Layer 4 of a small transformer language model trained on English Wikipedia (8 layers, counted from 0, width 96). Numbers have three digits each and are written without spaces.
A neuron's activation on a vector x is GELU(weights . x), where the dot is the dot product.

Input weights of the MLP neurons that the questions are about. A number n stands for (n - 500) times 0.0009.
n10: 547587522452508528318303517500399606574473487572463482449335529453612515427630549602632578486526687424472578362541458398639470539469405448564513610543485578429539498492631347318415564536518554360419493435381513720424503430536573547637570525508364553445588416576593478520502538411408505399
n34: 540684497477435552636535379517739464505533339545471524315395577554445550645449597591558498385397497607492562495568527469605546415606494612549318652464544590524479522449584498476538503513657380559591530647518529558513333479479381500470490508428615511492557461394597481298340510459569540301
n45: 484202598524419569640433597661639676567448500541530546427491515169487465520427530491554681373382488491467600519521714437459594638366476479437429434624503533543570480436472520552304526607485384600475414364437331515725436478385451543617608553513523343634494370491521407648471582334430540506
n54: 351565531664589758532569208535496525541529450378320616453592745381720630558467636385491477527380561318471596469479569152512757294475343555285448593533331487362289645492237524846434439664441509610633341585564336430571259438596449626540286467879621275497491350698690362483755578504487394269
n59: 421264778320374413590491453539487839906479317542341451593231487552500559268433705475531492416680525460500608303483699752768393359453332626569620405410591513681655496428685389557621721707448245542446547592317593492817478464641580362508568496421521580610702457398589484389350809668429228545
n83: 437539381397392696500539578495328358825482469497638465470454670302487400432482570518525780532570445497391708566538381555346478494650448547579532355500402369384529666448539274538418603390494361556573483589465429374572404546640493479605574268359491568502389475474700538475494506500600366468
n92: 529609461544450565505452586553662592512517485584435551535423412519329627425428423618627505600455519500454570565393619383653558625446504458601495389454577304480556353498492460325433352648483388470438451535570457500542593450466559593460435578561443650517523436594413514454436621337546486582
n126: 478369329565377533574688515520308418547529527634459691520433580435638500463389525632538567405533398430562591502524351440649623427527468478324678537527462492450614542649503479484444471546339332515500444407342378479640514443361467620482452420535492428532405564494426411463401566477389633671
n139: 548543635490424560566208471475645323482427519209619500359551680480556507320463511416511507607584631674266647551489550699452637558223426417496473610623594550358365572659527703782660471399447472475491334542409646137500504596615615671632728485371572334531547537519415292259348504508361475543
n155: 454584547478601629668594282475571514375392470554543603358340491488527486645475644661557302528418383486530355584531480417701508589333558430391468588348489637457471586437325519452558605414559459475463422356407511538550403533398451481559300646476492523533381458500615392591524453585394532381
n160: 298379595629466517500537710540534596543470591419428365408509577594560587569475658557446472479500587454550500336644520355503561472433544494399471544617359554534523567269444476671576638497556379507514326406500560557561532467572653446452492594311489471559360508658360537414532423559319421709
n161: 522725538447569437477625419448570482474480306543552543359435509481647425594512557369364511539509474589577435227350420592576541516467505560500577403657734518567433483538394418491559503554485270517380527564434558480749592596512830355491608530385474518576528574586585522565261436462408596423
n166: 474595418525357575395493685429561625538366503617268354223341562384439390486469425369514493228413483529489177646379598480531644603525458418593515533278336778471598531615803396532504476461454429677556490389439496351486674497546349706463604591352493343656614454518594597395551691507442428577
n170: 234614585515662632324596505486341583751397408122669748516597613518681627338430427620646461390690467216471523527568313430533500277610423325538352491458688401270526508733403524560659791428667621631461569183491348442475522364529644668573321282709602596478623290609271532479382662296409471412
n176: 503423564442436307428629746414555458425386652456652576503384632298335422500576552528404434421625508488656466623376471478537364614394543471721373419477477447509523577525494470535536522406390554526562626355723515447366529573588556406462393540402624420517497489518475371276536520557459522684
n185: 388690400584566405625496638384429637802357298659525664608509521402802381456308728460546357360521201466622482493339403640677184455463474616475521431496422675550475579625291574458180579447517556691432581736434302464675638541569446460449532229592602432635176459445572581399362693625319333398
n196: 554406292553712666470477406432940428504624383664542622569514640306500469402697602389523592437626567368604431375555744490707586674473496836179425510786551561341256737464395322449333566541385751608591327403495425504786430575844635518692352495500553326538562241261410186184540513754369372434
n208: 515694191530567458678521618528386200658476545601803607484478496523701354402512352692797465477377455328367486431685419422467603379617351551466776640413593611337466347492421409466753711625572588684552447246720375484542710489500294415656307211545271384553535296569434563496367619193350374535
n212: 285570217623718419454520598554585475647560363475559566655530500598548441260431484453552390426457368337564458373513351504592497377468439354377596656334692398371566543633315423572567625365585571561438506454516348487455507530510581500478364554500590616490711433361300609407494693591513344580
n247: 416676492535539554872402620544658378424441504531660245540533460508481424510476730483514679507536545441525454487500438422503482568635342400553716586546636489671584360552593342291537476564632301416633551259536343438655333520426372376551319261443606548638522387394371450539322698448686517272
n271: 521573490530323528624514505551514411467668412421563540457576486436393462513527408444611450494465387406407562431528418598493480523550554376420446443351349391488561441610443589481512604339525668431443533472580519482446582506552493421528596397561454594532396473519453579556441471471638515354
n281: 459542603481663649609451469466498479454414500463461571448572498358459364479521563553539469438478590615533360517488615340488509494524430490519628463635447493576353470472351584551691493512548611533589601606445400512469576622328495412636530516559431444400448415495584511526500507410390359451
n310: 612378403463540525562556479561402519512541444373518573495425583460624608529522453483477489418525498274453409423677404497420473433438523398344495521600356528659543540422503547553508622347600477500630622473607470652321389489556405493491587502476500469576526628411444437517510418523644388444
n319: 426464447558357690714512350471543387466627693507441476587588610458439414395357702376691324535531440702409571581651390589557379430347378539608678375405496422339413426342797518672908623550698399447385417383391468470603252451603420630735274280381581472534596531488511388549311752677480429596
n322: 382432564545492554508495439439408540439380488694451612369458552420578443413512403406533456596284483526603519514467542589330437555429520421637526346457317435635466478450439466459508596525666425504525555444577388315490482565573669480529366530687517422502468518596470519495605443404357426563
n333: 593522631534676676509526454397582500260575247504666588588713504560596413738362440488509394334721238478580370348616526316399542639615409259316658858398418652491426360827660484548282740517345441490528496682409298404466434660686678459533475567372553170602482402732450440318278425442290210447
n340: 471582421756496504552484328595356383416515609400544606452418698547741538519512612527420842588733627598586144279448597308703625317528334464432679467551369411342524515364450477641628630547516358571493254444488260454586528369449348531538376465767508308547409245752465519281500523334354462660
n346: 302729633646305700347525180436412524758411433439475381418596658321644411334278637594975491411874434296433558518539688399719486430375454398388490378682563387332515644638137541520581514688393668666552530368305247505807451810462262505518173328749579241540495423718671391553579855642426514430
n351: 534573401510817587279488447497420518645558404413634438511679420431196311687518632463477441424660580350548378408379477537622485300579378360263550755489598328527335522552559504466609485616591476546269331538519527471630680534337693442618430481259532523536301422719412454281496761724350623488
n357: 482434496634665870496504522517536590686360606450427418470492545491428422492551762259338551470407457459571283354552537637445500471460342488440537500686709394471533615637587629390488751476524647490670205407395693364667169584417758690637637176573427315458255667639398331603515578429410523459
n365: 510544534382505626477552448434414565680464529639280470385539571405389464323505457492600671625557477642463517522438372386484447353556428543673432316463527584505579592380597510562630528521444607578522445575481533523600674429413407508505513377471671511560553484590602560571441531472317552494
n370: 539401587554430505413549486666441456430420658508527541442638505653466570544321500645392635439530513366397376383492473609421503529596475387431492416360513465459497477335519442497378379444543379428575517336384454417640377605576305459485461582677546552560409463538346342532487456559434487588

Each question shows a token from some text and the vector x that enters the MLP there. A number n stands for (n - 500) times 0.012.

" season": 579568507515453593524521581509584443521422489618534490447500347487525452527411426530499481487460490491492430596417472532557571434650652453605582481459512529526529431590492489376376401514602483447420584498426502533577578457410492461500590523560459440133558524409600510464601551470492541469
Which of these neurons fires most? n166

" |": 440597543721497506499490447631519481444515495531538510494513465458506483528477415485624442510480506516491488548453466461502463434505740535540504465492511474468487433499457497537530450539488605398349567479443541633488513487488528519564466532513451505103508628440541454476530501471467576481
Which of these neurons fires most? n346

"p": 518534536485502595491456502513489494483554556616539525552515399528489456580479471561491422457449476537456467540482493450591501393491876473536493589430429495538546518543481512523494481387520557368511508506459490596410507411460515542455535624434478558188428630410539553500577357450488545442
The most active neuron and its activation: n155, at about 1.3

".": 449548523568441558391533537614462477497461491493558509545461462486555494522499455481479395419518603523496570592476491442514567362544832485545530519485560453438494491481414569610493496582505559507456528545463553560543440432528519511382462487512526502125494503537458441488471477459567448491
The three highest activations, in order: n170, n54, n346

" television": 546504520466558546576462491565491460498513513610526541563516363474486533448482507416423498436455479507538468645451472536537489427563780484503553487432553493552619453493474460473439487486613429461462551523575484496557535480489439470461527411494478611101522592353521512516466433477569516561
Which of these neurons fires most? n247

" May": 540492550535448519472521503630536479493481508500574506550480379527439525520452483479374478501451512537453547609499532473581551410554824480606525548558546462546603467450570351471444491517563421456452500478544495611546407343511489416521561569445518485185438544390516426435488534494524518484
Which of these neurons fires most? n34

" World": 495427576523427515428457516619495545546460511564594512595509340511496432409480427431435478516534580421495505564475591521490513412624758477527609479520550492494512382535535415435461466543566388481420542499507464593497496432499525491507538505531560453140529642378595505437527491510507498494
The most active neuron and its activation: n59, at about 0.79

"president": 540552504477424418552508457601478480492504550580495517583505490524547485543387504548502498531437542515511488530427428543583532356560781545549532489423427517508637509551499493536430509489469429333456486445538436619523608392380517539360552589482495530176439514421534501478498485559492599481
Which of these neurons fires most? n126

" focused": 531601509471539532498519528555508445501486490567484444549518523497568410497500431492479494454522537548530537596387474428499465338570669594489532461508557557498548536572537477563527386545443557377425510475516488614491486362442497578400501559492480545084471551465647513462593400483509496551
Which of these neurons fires most? n365

" looked": 526554480506549566503504521543510478480551559526451484567470514547519453531525429487464436515561474516530495588448467391535448374496778620574534430500499491520597524570500454548489456503425534408419516484486572598506403383542440536433474497489507538121408462435610458505675406509525534524
Which of these neurons fires most? n176

" optical": 544511532452544569467430562504509535467428505579594509542530406429467452468532489469444443474470459491518527592446495489525486462540822596467516516444521536507559459483491513450457459448567480474459512494542458647498557498478539556447506571487511472087407705412587508516495441488536477501
Which of these neurons fires most? n155

" burial": 599566510438526529546486458571516475571541474629436510524499407539494375467464482493436440560557438540516500594491412462594485473595690572559582411465469582545496359448455501494459411469478542508466506476469534556610591358493526457438591514487532477086543514425569515513549502470510513513
Which of these neurons fires most? n365

"-": 522524532482604571426413496518532593501486481544579516595523294546509450451545465450547442465487482415467488593522558520459547368546813462429550555484563518484403492550463536531465442493566591360416539517483424577461528452404479483490543544485486560148501615455511585503495491487557503505
The most active neuron and its activation: n212, at about 1.1

" in": 530525546571497551508505501609522530404464498575630471464532457426483488527572488430452529506496544470458522666478612447458594491598758527482508463558430491481448527493512552471444379520487457551467435477556432591556487419462459446524493520531474420131614518429534436454592359526510461461
The most active neuron and its activation: n196, at about 1.6

"7.5": 495479590535427540526435522506567524477489527507537510567519355445462541427453425465571435542517494561481505584501476457476480365574869501579509453499438471494444350419548537578558378493503513403379590485543519582500524487561527469507554543504510535185542638493411479519461495471575486503
The two highest activations, in order: n92, n319

" and": 615473522591532528498466484617427514549398506492578504539506352450461433465481496406391476543550569442435528590512565566524580459562767473481546638537445470495503505487557503529537400510513513371448492466545544540556400438494507541515607486458473507128430572440488478487572384522441538501
The most active neuron and its activation: n357, at about 0.92

" Germany": 512481608502452440520523544597414473500489568555607557533396540519503552500516462521389453522408560394503553587484507512459580429584794508563545444515435439527526424507482386544556470597538381468431544460518452543521480451510497493500437517532492520110527560461525500479575425478505461509
The most active neuron and its activation: n322, at about 1.1

" building": 509509515502450493535548576561476410545496503584479507520517365479511362485462612528456458463512506535595542577442430481580487473582809541524576483465444536519508466457508516557414390542517499423411538521536487628574525442449543460395570501579461476120432486429584483513556434526472517504
The three highest activations, in order: n185, n126, n281

"\n": 544556519563479580492529553640476601508477488516626467505510385501495479482495574471474469375571558456380468667476465449614509323549751480515586438525603466504548489565408600431452490538472521467421431480479491530610477423482496515471541540571458448208569541436448339474517483478471515502
The three highest activations, in order: n346, n170, n357

"On": 498484496538407483477529480651558520457501553489460466482553358515517468573526444458424521464561518531496438667476556493505545453521829456537515457583538521541579472525495428535405420507512466492479445562540502621509387335434522483545496515535506488189457500366514409521596520450508534492
Which of these neurons fires most? n45

"|---|": 461478586561489517475396482619564495432397481499530493464552513474552500443359358507547484431486523568474581633519571424497585382456717499551481514499567484527551426516578510496467411555450421383479563567484570496501548455528570489485596534556473473158526662494521413427515465407557576517
The two highest activations, in order: n139, n92

",": 508552530631463559488525514630474435531479537524564469549502380525518497533546498425431423496529532506485547468450529461625538383522770537553553481523528480468533464486464522515489447591559451390375510499496537485640389442504509504472584573444507541119476521484531381454543409476500454494
The most active neuron and its activation: n161, at about 0.57

" occupation": 614570546497443488488532499566482488540439511587525422538419461478534437516478471437435421563515453480453511580445486560495490488562833595551581462506486490560478450551520507500378461495500477423478465551465503534496564372490553497448566499538456543106516610411617499512501466517464513500
Which of these neurons fires most? n161

" ===": 566606504552489570533600504547555308524461491598554569467493383528557420502513356456414462448469554505481489602512448421510627424614650472553528483425528446502480437659446515447430436607516435582494573502490442555534600438382555537522536545495422468168583517431540494492529488389582464465
Which of these neurons fires most? n208

"s": 607537562570490522519520500547476422573478458531601459563502432564524401564451445456403427460488446442433465565520477517543543439511851482574569553497409505571494503514506523476470464418532512403538468513524625532474478419510489475453591541479460513140486590452457475587577357484485493504
The two highest activations, in order: n310, n271

" centenary": 568597569424464481506561484583549424580499502575493407491520388486563407497492477488423507510509438548508556475439471513519481445571713493546576488464535514588569380544489497463481413540471535510466517569479426598548553419489516452451562536528551515048535548435592436442490518519496497494
The two highest activations, in order: n161, n34

" Jul": 518493534578416469497438516617572512416519516523556563539468481441501552493454394504541429507509561536488578671543501507441528404570822423601488441533432462514568439400578484543483478508523491416435565453497471609494392364497517446558494527425505453224518584341585485438493574545524476459
The two highest activations, in order: n319, n34

"0.9": 500502584476466522486439566535514600421402513514498499515512358482426530431463394476520428518461469548454526666484548461472601367589774530491535473532400416533438479431476509481656433496497518490479538561508595626555520467535500429513570627491528508159589467532457507473591498474523400461
The three highest activations, in order: n281, n92, n322

" Depression": 520491587500461486451510519505455516579466506550533465587478298533555420495487442429393379474529501492502492582429500543465476341573756535632540451500478488518488447519584453484426483552581429498466518551520478611503540476506551565365585498525575530145482616423654491473551459545469527447
The two highest activations, in order: n185, n59

" engineer": 475488545510435523546489578541488514502567492623526534599487457502597479457459559490562444492469488610473561533389411467535518311583740553476535480462452507538615459523482470502460458472492470349409494523470548658538509390430520520428524566534422457136481548444602560534452438522492549543
The two highest activations, in order: n126, n10

" hunter": 515483527527484585515470508499429514595516459552521485592487406477480480513483420447465513503550472546439535537473447497407495364548782542504539419486399545511572585506472515508445502375466520476431537455468529540624560468491435509390622517530511579110495642468517647549474404558500471554
Which of these neurons fires most? n83

" town": 552565572480501545541559594585447465559396512590505471492478443534508406481467541527404451530509495512469530602446580484516499513550801496577587485428435526558523429505457462477377405492506503411472527548524526539584521442454478413473561515560525511094490462447567483468504456495460498538
The most active neuron and its activation: n185, at about 0.53

" was": 654564534556459580508520526580549466453553499577510467487463395479576494557498517510522449483457528522506525592472494523557467386553717496478515577458469566450507584501439546528468483475490505319396490490511603568559358410518485529537462493485500585068475550446473470520520452490513518450
The two highest activations, in order: n155, n34

"==": 593580472559497591532521542539472360529509491545536578440543401577582443472524453499437502411484554465460482618453450537591563383592668461552540485405529514501477418661444428488535421415442510529552541474485468532540597431432552546473558541547435487113524630471486475434557474418552443491
Which of these neurons fires most? n208

" mall": 481491603570435513515473567528495510532492510517541490530529617529471469500506418536465490448453509543493506598516461465491467384601822561520524467458512497505618593432489399538415375505504599342496532536501472590516484472445477437308569541545464497147467554518554537439527456539476519510
The two highest activations, in order: n176, n370

")": 494604550636513503506455497549527462422494488507537504499444365539471492511509458458529397527448539558426555591491439390475532434608883521482561499444495435524454417435448528522568417498519539415437591573487572592537506424551467483492555504446504459175532519497461577553488505484497497474
The most active neuron and its activation: n271, at about 0.56

" (16": 551522540473484540513412515613523489498464487607643521465478456534437516501517489425406483477481564512473518756595534490507523485571800531471496394527438502481474565508456552441566523468478460525439473454445541496630417438488469440566503566546482460186595469370421480462562397480527449477
The two highest activations, in order: n196, n155

" America": 512498572574403465484462523592485489488422494570568543523419535467493447569536464446531476535472592526504559594438481509473497458573828454589471370488489469497592459526500511497526444517540479393437585447533502499486564492485467464447485506448536517137509627429414514556446342570546566492
Which of these neurons fires most? n176

" 2012": 508551645553441509475532482578491441480459540531549524506553375446488464478499537480374523439507572503470519546490566464501542462540787494545552525558549439514578404553522386428527392548546357445453534534458404585545467366531466440543522593480553524132533555464586412482506503514548484474
Which of these neurons fires most? n247

"5.0": 480485606577464586525462543531557544439431528497530478531519394425472552461469424447574440519520519539499489571482510434490476380527878520592471462505428464500515385438513526583517412502520515406356580509557527583503531480550498459520505597493499539172543603467398464523452486504556459487
Which of these neurons fires most? n92